Layer 5 of a small transformer language model trained on English Wikipedia (8 layers, counted from 0, width 128).
A neuron adds its activation times its output weights to the MLP's output. To switch it off is to set its activation to zero at one token and run the rest of the model.

Output weights of the MLP neurons that the questions are about. A number n stands for (n - 128) times 0.0025.
n8: 128, 113, 146, 141, 125, 116, 137, 146, 76, 128, 113, 160, 147, 168, 141, 87, 98, 112, 150, 97, 122, 159, 91, 181, 119, 120, 70, 99, 133, 112, 110, 150, 67, 124, 169, 146, 110, 152, 122, 126, 143, 126, 111, 90, 103, 59, 104, 127, 135, 96, 131, 176, 168, 138, 142, 117, 119, 119, 110, 124, 154, 110, 127, 141, 85, 128, 123, 124, 80, 105, 126, 109, 145, 129, 97, 119, 166, 165, 112, 108, 131, 198, 190, 141, 137, 126, 123, 124, 157, 75, 93, 139, 127, 145, 111, 94, 158, 124, 116, 140, 176, 134, 148, 155, 122, 142, 107, 118, 114, 115, 183, 91, 128, 132, 99, 143, 82, 141, 138, 98, 170, 123, 160, 159, 153, 112, 192, 161
n42: 70, 86, 130, 102, 157, 119, 165, 124, 168, 134, 166, 151, 97, 115, 137, 137, 114, 111, 116, 103, 180, 139, 111, 69, 109, 79, 189, 95, 86, 107, 88, 181, 128, 119, 123, 157, 138, 131, 93, 172, 220, 98, 99, 131, 105, 98, 115, 110, 122, 114, 149, 100, 126, 146, 165, 153, 171, 75, 125, 155, 162, 142, 140, 146, 140, 147, 112, 148, 74, 143, 145, 124, 124, 77, 105, 147, 124, 77, 184, 102, 106, 99, 111, 151, 109, 138, 135, 86, 137, 130, 117, 131, 112, 125, 159, 89, 97, 143, 105, 158, 140, 153, 95, 178, 171, 133, 103, 101, 168, 105, 94, 173, 121, 167, 127, 151, 156, 101, 98, 64, 112, 112, 121, 157, 147, 146, 68, 173
n43: 143, 74, 99, 197, 151, 111, 133, 104, 110, 126, 97, 131, 164, 128, 156, 81, 102, 116, 142, 76, 118, 137, 106, 109, 110, 123, 99, 147, 116, 168, 172, 130, 125, 112, 115, 7, 101, 120, 119, 154, 110, 141, 148, 170, 86, 125, 103, 147, 122, 145, 92, 129, 166, 119, 145, 140, 135, 139, 125, 128, 100, 146, 99, 100, 156, 154, 141, 133, 129, 129, 120, 126, 154, 125, 188, 115, 88, 111, 95, 130, 181, 130, 162, 74, 132, 155, 119, 133, 175, 102, 143, 100, 117, 140, 138, 127, 113, 179, 123, 133, 122, 186, 122, 104, 162, 123, 175, 147, 159, 143, 182, 134, 133, 127, 97, 106, 186, 78, 147, 106, 132, 110, 105, 103, 123, 78, 182, 125
n47: 185, 71, 130, 97, 108, 177, 97, 160, 127, 138, 128, 114, 106, 105, 92, 93, 147, 175, 84, 130, 103, 134, 155, 75, 124, 182, 126, 129, 133, 128, 99, 135, 143, 89, 197, 111, 132, 117, 138, 169, 89, 102, 144, 123, 121, 152, 77, 140, 132, 112, 168, 118, 120, 141, 102, 124, 116, 141, 150, 137, 174, 161, 135, 94, 120, 175, 116, 134, 142, 106, 101, 142, 93, 149, 148, 97, 121, 149, 100, 78, 170, 125, 89, 95, 95, 106, 170, 91, 123, 98, 123, 153, 107, 145, 90, 147, 153, 168, 137, 107, 106, 100, 136, 54, 175, 111, 135, 142, 137, 134, 90, 171, 129, 157, 136, 63, 141, 70, 127, 87, 136, 114, 113, 154, 163, 114, 162, 75
n58: 123, 118, 193, 179, 156, 151, 183, 100, 103, 147, 129, 141, 151, 161, 193, 106, 139, 128, 126, 78, 81, 139, 98, 168, 170, 109, 133, 128, 145, 156, 131, 137, 105, 107, 154, 119, 114, 93, 63, 89, 112, 150, 112, 126, 99, 90, 165, 190, 118, 163, 130, 190, 138, 100, 121, 113, 92, 132, 156, 101, 141, 161, 68, 147, 150, 152, 133, 170, 170, 147, 112, 124, 149, 96, 122, 111, 129, 144, 123, 129, 97, 107, 140, 137, 146, 123, 117, 134, 168, 68, 145, 86, 139, 90, 108, 96, 72, 85, 75, 80, 119, 136, 171, 125, 129, 117, 119, 132, 158, 167, 175, 107, 122, 126, 123, 140, 138, 123, 110, 69, 106, 150, 112, 115, 129, 112, 103, 133
n62: 131, 120, 120, 91, 133, 179, 109, 152, 128, 166, 149, 119, 148, 156, 144, 140, 107, 74, 71, 140, 166, 143, 156, 162, 133, 127, 109, 82, 144, 156, 158, 82, 138, 166, 107, 106, 139, 110, 140, 136, 150, 104, 70, 103, 127, 186, 151, 202, 110, 153, 98, 114, 144, 65, 76, 108, 106, 130, 116, 138, 85, 80, 117, 127, 152, 119, 87, 150, 89, 62, 121, 96, 75, 144, 152, 111, 89, 78, 223, 126, 107, 131, 101, 219, 142, 124, 94, 171, 156, 156, 131, 139, 124, 155, 118, 87, 202, 120, 172, 86, 149, 146, 119, 152, 93, 107, 85, 146, 156, 211, 85, 164, 126, 122, 81, 163, 162, 124, 132, 134, 171, 131, 153, 138, 109, 90, 140, 89
n96: 169, 108, 114, 124, 114, 87, 126, 114, 118, 118, 119, 161, 148, 174, 95, 165, 118, 130, 125, 82, 111, 104, 103, 151, 118, 129, 99, 155, 144, 142, 210, 87, 165, 162, 160, 152, 105, 149, 128, 142, 112, 141, 95, 80, 137, 93, 120, 150, 163, 126, 113, 101, 147, 113, 156, 75, 150, 146, 127, 157, 81, 157, 154, 86, 146, 177, 72, 150, 145, 109, 98, 81, 142, 140, 136, 146, 103, 124, 176, 129, 149, 187, 148, 147, 119, 124, 135, 119, 120, 192, 109, 101, 70, 159, 60, 142, 160, 127, 107, 113, 92, 136, 94, 86, 150, 122, 97, 147, 84, 151, 113, 91, 138, 134, 127, 185, 115, 76, 93, 98, 141, 122, 143, 120, 149, 141, 158, 117
n98: 152, 155, 125, 38, 108, 119, 86, 127, 121, 113, 148, 92, 61, 112, 103, 173, 157, 101, 125, 148, 106, 131, 182, 83, 158, 153, 180, 94, 179, 157, 181, 128, 118, 145, 120, 169, 180, 184, 117, 80, 116, 132, 150, 133, 105, 115, 150, 124, 133, 56, 137, 83, 89, 107, 133, 130, 111, 191, 107, 200, 118, 115, 115, 119, 102, 142, 149, 131, 113, 108, 111, 158, 160, 150, 114, 168, 115, 132, 170, 130, 121, 108, 114, 145, 138, 86, 134, 121, 116, 173, 147, 128, 171, 123, 132, 137, 169, 100, 105, 97, 154, 152, 110, 94, 118, 83, 167, 123, 127, 129, 66, 237, 175, 137, 101, 90, 89, 96, 112, 89, 155, 131, 106, 170, 144, 105, 141, 131
n129: 117, 137, 94, 132, 94, 175, 95, 138, 126, 106, 131, 92, 123, 118, 139, 161, 115, 96, 149, 145, 128, 136, 161, 140, 140, 125, 141, 120, 129, 145, 142, 148, 101, 106, 93, 92, 160, 130, 120, 130, 160, 166, 104, 151, 128, 59, 165, 155, 124, 132, 134, 153, 109, 131, 110, 152, 170, 208, 145, 146, 103, 157, 120, 108, 74, 119, 108, 94, 160, 162, 132, 126, 94, 114, 100, 163, 159, 138, 163, 151, 82, 160, 148, 148, 117, 128, 140, 109, 164, 87, 110, 140, 170, 144, 177, 129, 104, 123, 140, 81, 139, 169, 100, 103, 120, 153, 132, 125, 111, 132, 131, 166, 157, 179, 104, 165, 113, 123, 117, 119, 113, 125, 159, 105, 142, 156, 133, 148
n147: 133, 97, 72, 156, 115, 104, 148, 127, 165, 81, 158, 23, 147, 77, 96, 111, 152, 72, 108, 123, 150, 143, 130, 122, 104, 90, 98, 185, 87, 129, 158, 124, 87, 101, 69, 115, 106, 161, 138, 191, 109, 139, 123, 91, 76, 132, 150, 135, 125, 192, 175, 145, 101, 125, 115, 147, 170, 109, 135, 143, 165, 122, 116, 134, 108, 79, 128, 167, 111, 163, 145, 144, 130, 160, 117, 135, 138, 165, 94, 151, 89, 127, 162, 72, 152, 191, 155, 145, 137, 106, 176, 88, 186, 183, 101, 135, 142, 169, 86, 155, 148, 170, 153, 144, 83, 104, 139, 159, 118, 116, 122, 117, 133, 151, 176, 120, 100, 120, 110, 83, 129, 158, 199, 158, 101, 131, 160, 129
n161: 95, 158, 135, 188, 166, 148, 111, 91, 122, 122, 90, 86, 161, 140, 72, 133, 132, 112, 129, 86, 112, 110, 117, 139, 155, 148, 99, 151, 96, 88, 129, 161, 88, 156, 203, 102, 146, 122, 126, 114, 159, 111, 114, 115, 66, 163, 127, 124, 153, 138, 114, 188, 172, 164, 154, 136, 108, 140, 159, 123, 152, 131, 131, 148, 149, 127, 117, 154, 77, 117, 127, 80, 104, 119, 122, 124, 130, 135, 127, 158, 134, 116, 110, 134, 112, 126, 118, 188, 162, 162, 133, 101, 103, 114, 124, 143, 177, 104, 103, 109, 88, 123, 113, 150, 68, 118, 174, 106, 53, 126, 111, 116, 170, 133, 176, 116, 115, 112, 142, 121, 167, 134, 131, 117, 183, 68, 124, 102
n162: 163, 102, 102, 157, 151, 102, 134, 168, 132, 158, 161, 120, 105, 106, 161, 63, 96, 184, 116, 142, 94, 166, 157, 122, 103, 99, 136, 138, 124, 150, 130, 134, 142, 64, 126, 88, 123, 95, 155, 138, 130, 126, 149, 141, 84, 125, 129, 119, 108, 128, 117, 121, 124, 126, 139, 98, 140, 114, 107, 136, 100, 121, 133, 186, 126, 120, 157, 131, 125, 94, 123, 117, 100, 88, 102, 123, 125, 104, 49, 120, 130, 109, 175, 144, 120, 137, 167, 99, 100, 133, 126, 86, 128, 102, 70, 164, 138, 118, 137, 147, 106, 122, 119, 151, 170, 138, 99, 119, 172, 120, 91, 161, 107, 141, 152, 91, 131, 113, 90, 133, 116, 96, 142, 152, 134, 132, 71, 141
n170: 184, 201, 81, 127, 161, 102, 173, 117, 103, 96, 103, 164, 141, 146, 135, 104, 95, 134, 111, 155, 92, 101, 61, 146, 133, 151, 141, 145, 164, 139, 164, 98, 124, 108, 147, 129, 145, 106, 128, 74, 134, 108, 106, 70, 199, 119, 122, 129, 176, 190, 111, 120, 147, 153, 130, 119, 119, 147, 166, 144, 121, 143, 117, 130, 73, 132, 116, 130, 101, 55, 104, 175, 95, 107, 125, 168, 94, 139, 80, 79, 112, 135, 123, 142, 120, 172, 88, 178, 177, 160, 155, 75, 141, 105, 82, 114, 107, 142, 82, 126, 142, 111, 120, 158, 149, 150, 124, 98, 106, 96, 123, 99, 159, 164, 115, 121, 151, 118, 96, 168, 150, 94, 159, 180, 77, 121, 131, 119
n180: 161, 143, 129, 170, 122, 66, 162, 114, 154, 147, 159, 140, 107, 171, 85, 140, 143, 157, 129, 120, 144, 139, 110, 155, 94, 100, 143, 161, 102, 144, 110, 102, 129, 127, 132, 138, 100, 89, 127, 117, 115, 132, 119, 172, 103, 160, 144, 139, 76, 136, 91, 96, 81, 110, 147, 89, 152, 92, 124, 107, 131, 102, 112, 105, 127, 111, 146, 103, 140, 155, 96, 165, 140, 122, 178, 147, 161, 169, 114, 137, 154, 118, 77, 165, 136, 142, 158, 120, 87, 124, 141, 105, 83, 96, 128, 167, 126, 93, 120, 139, 100, 108, 109, 139, 183, 149, 145, 82, 134, 167, 120, 112, 130, 134, 178, 113, 112, 130, 113, 95, 137, 113, 130, 132, 145, 147, 137, 158
n186: 89, 139, 144, 117, 116, 137, 180, 154, 105, 151, 103, 134, 130, 159, 76, 133, 150, 114, 100, 93, 110, 149, 141, 147, 91, 145, 94, 148, 151, 136, 139, 131, 84, 122, 115, 141, 122, 131, 121, 152, 93, 136, 75, 191, 123, 64, 131, 143, 103, 128, 116, 161, 128, 126, 144, 163, 135, 99, 174, 188, 105, 147, 122, 157, 181, 98, 134, 125, 100, 96, 97, 141, 102, 129, 116, 107, 67, 102, 94, 105, 119, 73, 175, 167, 150, 136, 98, 169, 95, 134, 180, 117, 108, 127, 131, 134, 126, 132, 124, 129, 95, 124, 158, 144, 131, 74, 140, 123, 174, 129, 159, 145, 132, 86, 101, 119, 148, 118, 81, 149, 67, 103, 138, 182, 176, 127, 122, 88

Each question names a token from some text and the token that comes next. It shows the activations a of the neurons there, in the order above. A number n stands for (n - 128) times 0.36.

Then comes g, the gradient of the next token's log-probability with respect to the MLP's output, scaled to length 1. A neuron's effect is roughly proportional to its activation times (output weights . g). A number n stands for (n - 128) times 0.0026.

" tree", then " r"
a: 131, 128, 128, 130, 129, 126, 127, 128, 127, 128, 124, 128, 126, 132, 137
g: 186, 114, 161, 133, 99, 112, 112, 89, 171, 110, 61, 178, 87, 177, 92, 178, 185, 190, 102, 81, 141, 122, 145, 103, 119, 157, 116, 146, 114, 130, 155, 97, 115, 108, 33, 97, 126, 131, 148, 93, 125, 140, 160, 186, 132, 127, 95, 106, 99, 136, 156, 83, 132, 145, 119, 167, 106, 128, 85, 195, 80, 119, 66, 182, 105, 113, 119, 86, 188, 186, 142, 82, 110, 168, 106, 44, 172, 69, 99, 167, 157, 172, 152, 99, 122, 162, 138, 137, 139, 143, 133, 96, 113, 115, 194, 115, 162, 103, 159, 172, 99, 161, 156, 152, 128, 138, 124, 181, 197, 93, 109, 159, 152, 92, 119, 140, 125, 190, 121, 104, 129, 122, 139, 95, 112, 116, 124, 86
Which neuron, switched off, raises the next token's probability most? n8

"istoric", then " mur"
a: 136, 126, 96, 125, 122, 132, 128, 129, 128, 128, 128, 128, 129, 131, 133
g: 79, 140, 86, 144, 134, 174, 137, 104, 136, 96, 119, 115, 139, 134, 103, 115, 173, 147, 152, 155, 111, 127, 119, 142, 123, 143, 166, 151, 110, 78, 129, 140, 147, 197, 102, 111, 69, 150, 159, 134, 183, 137, 141, 105, 97, 193, 143, 127, 102, 97, 114, 136, 179, 152, 41, 141, 146, 174, 61, 146, 112, 200, 80, 105, 125, 173, 74, 158, 139, 170, 166, 142, 84, 102, 132, 112, 140, 120, 58, 143, 122, 149, 99, 99, 31, 160, 90, 112, 98, 125, 177, 149, 167, 87, 202, 127, 153, 104, 128, 192, 91, 188, 121, 100, 96, 131, 70, 154, 76, 111, 132, 143, 155, 154, 126, 146, 102, 116, 122, 132, 120, 181, 133, 136, 141, 106, 224, 99
Which neuron, switched off, raises the next token's probability most? n43

" as", then "c"
a: 129, 128, 119, 128, 130, 129, 128, 126, 125, 123, 129, 129, 133, 131, 128
g: 76, 108, 117, 136, 170, 91, 98, 133, 122, 187, 95, 147, 102, 161, 140, 85, 161, 66, 97, 110, 145, 127, 97, 144, 107, 147, 104, 134, 122, 77, 192, 130, 167, 165, 129, 129, 152, 42, 103, 137, 208, 155, 44, 76, 171, 87, 131, 123, 133, 123, 119, 169, 161, 114, 134, 149, 123, 104, 153, 166, 116, 120, 114, 73, 132, 144, 100, 113, 223, 200, 128, 113, 173, 89, 140, 150, 102, 113, 86, 93, 81, 144, 143, 122, 136, 143, 137, 122, 170, 192, 86, 152, 89, 159, 117, 115, 133, 130, 105, 183, 111, 93, 124, 191, 169, 168, 91, 70, 164, 133, 134, 145, 94, 109, 88, 204, 183, 161, 119, 144, 164, 121, 169, 148, 138, 138, 153, 140
Switching off which neuron hurts the next token most? n170

" Genus", then " Arch"
a: 130, 130, 131, 126, 130, 129, 129, 133, 128, 128, 128, 128, 134, 126, 131
g: 125, 114, 92, 149, 118, 114, 99, 141, 180, 114, 89, 129, 73, 165, 86, 145, 87, 177, 106, 99, 139, 130, 162, 129, 124, 178, 155, 178, 128, 119, 122, 142, 188, 156, 135, 157, 191, 50, 221, 137, 202, 148, 141, 168, 123, 149, 124, 130, 166, 85, 115, 66, 134, 130, 103, 116, 141, 141, 174, 194, 107, 103, 103, 141, 78, 157, 181, 134, 185, 131, 81, 121, 100, 128, 116, 151, 240, 69, 195, 169, 118, 73, 124, 140, 144, 110, 139, 108, 100, 155, 132, 123, 138, 129, 148, 70, 57, 114, 152, 149, 89, 90, 142, 176, 112, 98, 149, 145, 177, 147, 139, 114, 153, 110, 133, 78, 109, 148, 138, 76, 129, 107, 109, 108, 97, 139, 98, 119
Switching off which neuron hurts the next token most? n98

" has", then " been"
a: 132, 125, 119, 149, 129, 129, 128, 114, 127, 128, 129, 128, 132, 131, 127
g: 119, 93, 195, 105, 111, 150, 88, 108, 129, 97, 108, 146, 158, 48, 135, 211, 86, 81, 119, 144, 109, 135, 125, 113, 112, 139, 121, 120, 122, 134, 116, 179, 85, 134, 95, 121, 104, 145, 137, 102, 49, 34, 107, 146, 145, 139, 77, 85, 161, 153, 80, 185, 152, 125, 157, 128, 99, 126, 105, 111, 93, 114, 130, 110, 100, 103, 128, 132, 150, 114, 136, 160, 125, 128, 127, 115, 137, 148, 112, 114, 106, 159, 117, 128, 171, 71, 109, 110, 194, 80, 147, 108, 130, 80, 104, 153, 106, 95, 41, 168, 120, 7, 117, 110, 110, 80, 97, 109, 21, 98, 142, 136, 113, 133, 123, 146, 142, 117, 96, 132, 175, 147, 118, 167, 204, 118, 130, 125
Switching off which neuron hurts the next token most? n47

" this", then " was"
a: 132, 115, 117, 127, 131, 127, 129, 129, 128, 127, 128, 127, 137, 129, 127
g: 90, 107, 165, 156, 159, 147, 159, 117, 102, 106, 58, 103, 209, 129, 118, 158, 178, 145, 171, 128, 112, 103, 125, 160, 108, 167, 117, 144, 184, 160, 105, 115, 129, 140, 134, 120, 111, 159, 142, 173, 108, 152, 185, 85, 121, 183, 150, 96, 150, 180, 77, 193, 116, 93, 129, 133, 162, 162, 80, 93, 105, 169, 141, 147, 121, 170, 117, 132, 133, 75, 139, 138, 111, 147, 140, 156, 108, 182, 119, 130, 120, 149, 107, 118, 177, 171, 76, 119, 82, 154, 196, 125, 191, 136, 66, 222, 106, 131, 151, 127, 140, 184, 111, 120, 89, 122, 112, 99, 54, 106, 147, 82, 119, 154, 111, 90, 187, 97, 146, 109, 130, 174, 129, 105, 170, 155, 87, 48
Switching off which neuron hurts the next token most? n42

" Avenue", then " Bu"
a: 140, 138, 128, 128, 120, 128, 126, 129, 129, 127, 124, 125, 128, 133, 142
g: 138, 139, 129, 108, 148, 136, 148, 133, 152, 42, 109, 138, 133, 66, 120, 153, 118, 126, 102, 142, 144, 86, 138, 171, 57, 153, 101, 174, 119, 146, 66, 140, 154, 187, 79, 132, 141, 116, 110, 115, 107, 88, 220, 165, 144, 133, 111, 79, 71, 116, 150, 187, 94, 114, 180, 124, 196, 135, 83, 100, 107, 131, 81, 134, 136, 127, 117, 129, 133, 102, 82, 72, 183, 95, 147, 126, 70, 105, 184, 121, 173, 71, 107, 101, 85, 82, 161, 164, 162, 147, 160, 137, 119, 128, 108, 134, 100, 122, 114, 145, 133, 144, 191, 139, 189, 137, 74, 95, 78, 126, 160, 150, 131, 84, 171, 73, 134, 109, 169, 140, 136, 113, 174, 204, 172, 107, 105, 129
Which two neurons, each switched off alone, lower its probability most, in order? n186, n58

"1", then "5"
a: 129, 133, 131, 127, 128, 126, 136, 129, 128, 149, 128, 126, 128, 128, 129
g: 156, 108, 140, 104, 135, 110, 116, 155, 166, 159, 105, 151, 188, 110, 113, 115, 65, 112, 147, 123, 124, 79, 170, 160, 124, 136, 125, 113, 145, 111, 131, 142, 99, 86, 70, 157, 140, 99, 138, 186, 95, 168, 94, 131, 120, 120, 120, 130, 153, 136, 140, 96, 184, 113, 87, 133, 138, 91, 126, 200, 155, 158, 132, 142, 78, 147, 127, 165, 140, 149, 146, 117, 109, 103, 205, 168, 195, 144, 90, 203, 131, 145, 139, 55, 99, 156, 183, 159, 211, 176, 136, 140, 122, 97, 150, 85, 70, 157, 125, 117, 164, 88, 90, 77, 199, 116, 122, 95, 155, 160, 117, 86, 130, 100, 119, 128, 175, 181, 97, 151, 173, 108, 161, 144, 113, 21, 82, 132
Switching off which neuron hurts the next token most? n147

"and", then "an"
a: 126, 129, 126, 127, 128, 128, 128, 130, 130, 128, 132, 120, 128, 129, 139
g: 89, 153, 173, 149, 216, 131, 168, 113, 118, 64, 147, 181, 124, 129, 115, 110, 144, 124, 91, 148, 184, 149, 127, 86, 148, 162, 201, 54, 108, 149, 85, 141, 82, 66, 134, 140, 159, 117, 93, 159, 171, 114, 78, 139, 162, 113, 123, 61, 95, 154, 161, 138, 141, 159, 178, 172, 90, 128, 96, 137, 110, 140, 138, 123, 106, 80, 85, 171, 111, 88, 111, 133, 177, 87, 133, 162, 107, 89, 138, 121, 152, 159, 161, 126, 99, 126, 162, 76, 167, 141, 86, 137, 104, 121, 146, 152, 111, 93, 168, 192, 92, 129, 97, 76, 145, 112, 129, 100, 112, 89, 118, 160, 166, 72, 145, 195, 150, 194, 156, 148, 170, 98, 172, 150, 82, 174, 164, 151
Switching off which neuron hurts the next token most? n42

"et", then "ation"
a: 126, 126, 122, 127, 130, 128, 128, 129, 141, 128, 128, 129, 125, 125, 150
g: 65, 118, 130, 75, 125, 202, 89, 155, 119, 127, 90, 123, 132, 112, 106, 85, 108, 170, 92, 123, 112, 98, 153, 204, 48, 57, 85, 74, 179, 80, 113, 130, 111, 134, 134, 125, 129, 102, 89, 148, 65, 137, 90, 163, 47, 89, 137, 122, 142, 115, 133, 123, 119, 139, 85, 150, 94, 87, 89, 111, 223, 163, 182, 137, 150, 95, 132, 158, 95, 76, 150, 133, 132, 172, 81, 134, 125, 124, 186, 167, 155, 124, 100, 140, 181, 209, 165, 150, 158, 104, 126, 107, 108, 96, 125, 137, 115, 77, 143, 144, 185, 96, 187, 117, 116, 131, 138, 117, 124, 168, 123, 115, 125, 133, 98, 124, 133, 142, 169, 139, 179, 178, 137, 157, 129, 126, 163, 80
Which neuron, switched off, raises the next token's probability most? n129

"p", then "ar"
a: 131, 126, 127, 128, 128, 128, 140, 130, 147, 128, 127, 135, 128, 142, 131
g: 129, 132, 158, 169, 105, 129, 172, 78, 95, 169, 94, 145, 103, 151, 101, 143, 89, 126, 151, 67, 163, 103, 126, 137, 118, 101, 165, 89, 107, 92, 141, 165, 106, 145, 44, 125, 66, 104, 120, 197, 69, 66, 82, 85, 145, 116, 158, 122, 137, 83, 104, 108, 147, 124, 93, 101, 98, 119, 63, 139, 124, 186, 115, 126, 107, 125, 81, 103, 84, 129, 118, 118, 141, 131, 129, 165, 158, 135, 146, 177, 140, 148, 116, 128, 181, 121, 56, 120, 152, 120, 119, 169, 107, 152, 168, 104, 142, 82, 82, 177, 87, 139, 114, 158, 152, 80, 128, 156, 82, 233, 162, 92, 181, 147, 153, 196, 100, 171, 151, 96, 141, 120, 188, 107, 120, 98, 70, 134
Which two neurons, each switched off alone, lower its probability most, in order? n96, n180

" entered", then " this"
a: 130, 108, 117, 126, 130, 128, 128, 129, 128, 127, 128, 127, 128, 144, 128
g: 111, 138, 146, 111, 155, 105, 167, 153, 82, 130, 198, 203, 144, 151, 140, 176, 74, 104, 91, 108, 102, 101, 184, 114, 116, 122, 64, 125, 148, 145, 146, 172, 106, 133, 161, 185, 171, 141, 116, 154, 94, 172, 159, 181, 141, 64, 128, 126, 155, 139, 84, 112, 64, 90, 151, 137, 128, 92, 118, 86, 83, 129, 146, 113, 174, 98, 116, 80, 115, 120, 142, 177, 153, 90, 87, 191, 89, 193, 167, 138, 66, 90, 78, 135, 118, 63, 96, 62, 137, 111, 129, 101, 135, 143, 88, 149, 165, 59, 122, 86, 162, 141, 185, 152, 104, 136, 125, 91, 82, 123, 88, 167, 98, 166, 144, 131, 156, 137, 125, 89, 113, 105, 190, 158, 135, 151, 98, 133
Switching off which neuron hurts the next token most? n43

"2", then "9"
a: 130, 127, 125, 127, 119, 127, 134, 129, 127, 137, 127, 127, 128, 128, 130
g: 108, 70, 73, 159, 181, 111, 112, 241, 152, 122, 150, 119, 106, 130, 97, 98, 163, 146, 133, 150, 177, 193, 120, 118, 115, 122, 118, 112, 146, 106, 121, 135, 99, 173, 159, 129, 106, 83, 114, 101, 193, 74, 143, 217, 80, 95, 159, 162, 91, 95, 139, 108, 170, 137, 135, 124, 134, 128, 125, 139, 109, 164, 142, 168, 128, 88, 128, 125, 130, 88, 76, 102, 100, 128, 122, 135, 97, 60, 120, 139, 90, 125, 176, 126, 185, 137, 133, 96, 121, 105, 144, 146, 158, 140, 123, 183, 117, 97, 88, 81, 190, 161, 192, 142, 80, 167, 138, 150, 109, 150, 80, 153, 146, 204, 198, 147, 137, 115, 127, 104, 88, 157, 186, 145, 122, 206, 125, 110
Switching off which neuron hurts the next token most? n147

"is", then "om"
a: 127, 128, 127, 122, 129, 134, 127, 129, 131, 130, 117, 119, 130, 132, 131
g: 114, 157, 132, 112, 137, 136, 123, 135, 123, 79, 194, 145, 100, 90, 201, 159, 143, 144, 165, 106, 167, 164, 127, 102, 132, 144, 118, 70, 173, 129, 96, 166, 95, 134, 91, 119, 164, 163, 109, 203, 93, 142, 204, 181, 189, 122, 109, 167, 61, 144, 115, 165, 109, 109, 137, 146, 172, 88, 129, 107, 50, 126, 138, 101, 60, 145, 117, 114, 148, 156, 72, 131, 120, 174, 104, 103, 152, 130, 98, 148, 69, 92, 165, 125, 194, 97, 145, 162, 105, 116, 106, 167, 139, 117, 151, 84, 103, 122, 107, 139, 88, 79, 160, 103, 142, 158, 68, 81, 125, 123, 137, 167, 164, 138, 64, 187, 80, 185, 132, 113, 99, 138, 99, 137, 143, 101, 198, 149
Switching off which neuron hurts the next token most? n161

"2", then "0"
a: 129, 126, 131, 127, 129, 128, 138, 128, 127, 135, 129, 128, 128, 131, 128
g: 181, 198, 179, 137, 113, 123, 109, 65, 122, 118, 106, 118, 138, 167, 156, 146, 130, 92, 73, 134, 107, 126, 140, 110, 118, 117, 106, 222, 107, 130, 156, 97, 193, 115, 158, 111, 121, 182, 163, 146, 103, 154, 181, 104, 214, 138, 71, 127, 132, 153, 119, 153, 78, 130, 149, 154, 90, 159, 106, 117, 105, 99, 130, 90, 167, 171, 143, 142, 144, 165, 173, 92, 157, 131, 76, 146, 160, 185, 95, 106, 171, 147, 26, 168, 119, 122, 104, 147, 48, 109, 84, 95, 76, 132, 121, 100, 109, 198, 142, 127, 43, 119, 97, 152, 131, 84, 90, 109, 130, 108, 156, 121, 126, 131, 68, 107, 104, 108, 141, 119, 141, 115, 103, 122, 156, 83, 153, 140
Which neuron, switched off, raises the next token's probability most? n147

" entrance", then " "
a: 128, 128, 130, 123, 129, 128, 131, 131, 136, 126, 128, 128, 127, 130, 132
g: 92, 102, 129, 82, 87, 122, 87, 139, 153, 112, 166, 133, 100, 100, 126, 179, 129, 155, 169, 78, 117, 134, 159, 100, 201, 116, 173, 98, 172, 156, 134, 107, 143, 115, 90, 147, 117, 101, 163, 145, 140, 123, 120, 177, 144, 176, 86, 154, 188, 193, 147, 143, 112, 111, 60, 163, 154, 95, 111, 155, 161, 170, 133, 145, 205, 126, 128, 88, 140, 113, 42, 133, 90, 141, 84, 184, 145, 195, 73, 86, 84, 114, 97, 70, 141, 75, 160, 129, 139, 163, 183, 107, 128, 116, 91, 87, 102, 146, 95, 122, 104, 185, 155, 87, 151, 177, 139, 88, 106, 156, 159, 125, 89, 126, 101, 181, 99, 165, 157, 131, 91, 169, 108, 191, 152, 159, 131, 120
Switching off which neuron hurts the next token most? n129

"ah", then "aj"
a: 130, 123, 128, 128, 128, 131, 126, 128, 128, 129, 128, 129, 129, 136, 140
g: 97, 134, 148, 151, 124, 93, 180, 108, 85, 97, 148, 110, 175, 143, 82, 137, 167, 96, 124, 84, 168, 169, 92, 142, 165, 106, 162, 65, 155, 92, 98, 153, 129, 175, 112, 125, 183, 139, 85, 167, 137, 95, 186, 99, 140, 172, 84, 203, 154, 157, 141, 176, 83, 128, 104, 89, 108, 184, 98, 147, 118, 150, 136, 73, 142, 207, 88, 181, 116, 83, 139, 108, 63, 80, 126, 140, 95, 112, 189, 181, 120, 157, 117, 157, 103, 126, 144, 127, 197, 126, 133, 118, 89, 139, 148, 69, 193, 150, 171, 68, 88, 140, 100, 92, 98, 136, 133, 131, 128, 114, 94, 119, 55, 110, 126, 153, 100, 173, 88, 163, 149, 137, 167, 115, 105, 110, 113, 145
Switching off which neuron hurts the next token most? n62

"==\n", then "When"
a: 120, 121, 123, 143, 62, 126, 129, 130, 131, 128, 118, 128, 128, 127, 128
g: 201, 140, 143, 117, 113, 122, 132, 168, 93, 132, 107, 148, 140, 171, 193, 98, 156, 201, 128, 184, 137, 70, 122, 135, 171, 156, 122, 63, 116, 122, 150, 101, 125, 96, 147, 147, 127, 121, 130, 78, 94, 151, 144, 67, 90, 172, 122, 144, 161, 131, 169, 143, 126, 115, 162, 108, 131, 152, 205, 188, 85, 96, 135, 120, 80, 127, 107, 119, 135, 151, 146, 121, 169, 119, 127, 172, 110, 188, 167, 145, 144, 118, 138, 111, 124, 132, 133, 103, 88, 158, 80, 88, 129, 136, 113, 214, 149, 58, 42, 160, 159, 62, 109, 97, 178, 146, 127, 132, 145, 137, 53, 135, 202, 152, 154, 162, 141, 76, 121, 111, 126, 153, 174, 106, 175, 71, 158, 119
Switching off which neuron hurts the next token most? n47

"ri", then "ped"
a: 127, 128, 129, 129, 129, 117, 126, 129, 145, 136, 128, 129, 128, 140, 130
g: 170, 125, 136, 139, 126, 75, 174, 106, 59, 138, 74, 142, 130, 123, 128, 97, 129, 191, 196, 149, 202, 145, 125, 102, 36, 139, 106, 208, 75, 102, 103, 157, 144, 136, 105, 91, 179, 138, 115, 59, 139, 139, 92, 112, 106, 148, 144, 126, 118, 176, 101, 140, 188, 85, 170, 106, 115, 168, 141, 116, 68, 154, 111, 165, 168, 111, 112, 59, 109, 168, 155, 121, 129, 144, 97, 163, 154, 124, 112, 133, 114, 160, 172, 125, 77, 113, 99, 135, 183, 104, 111, 174, 90, 179, 106, 192, 111, 110, 109, 151, 121, 189, 126, 153, 144, 164, 104, 80, 144, 39, 144, 108, 97, 131, 109, 77, 127, 142, 113, 117, 134, 139, 100, 103, 70, 137, 149, 109
Switching off which neuron hurts the next token most? n62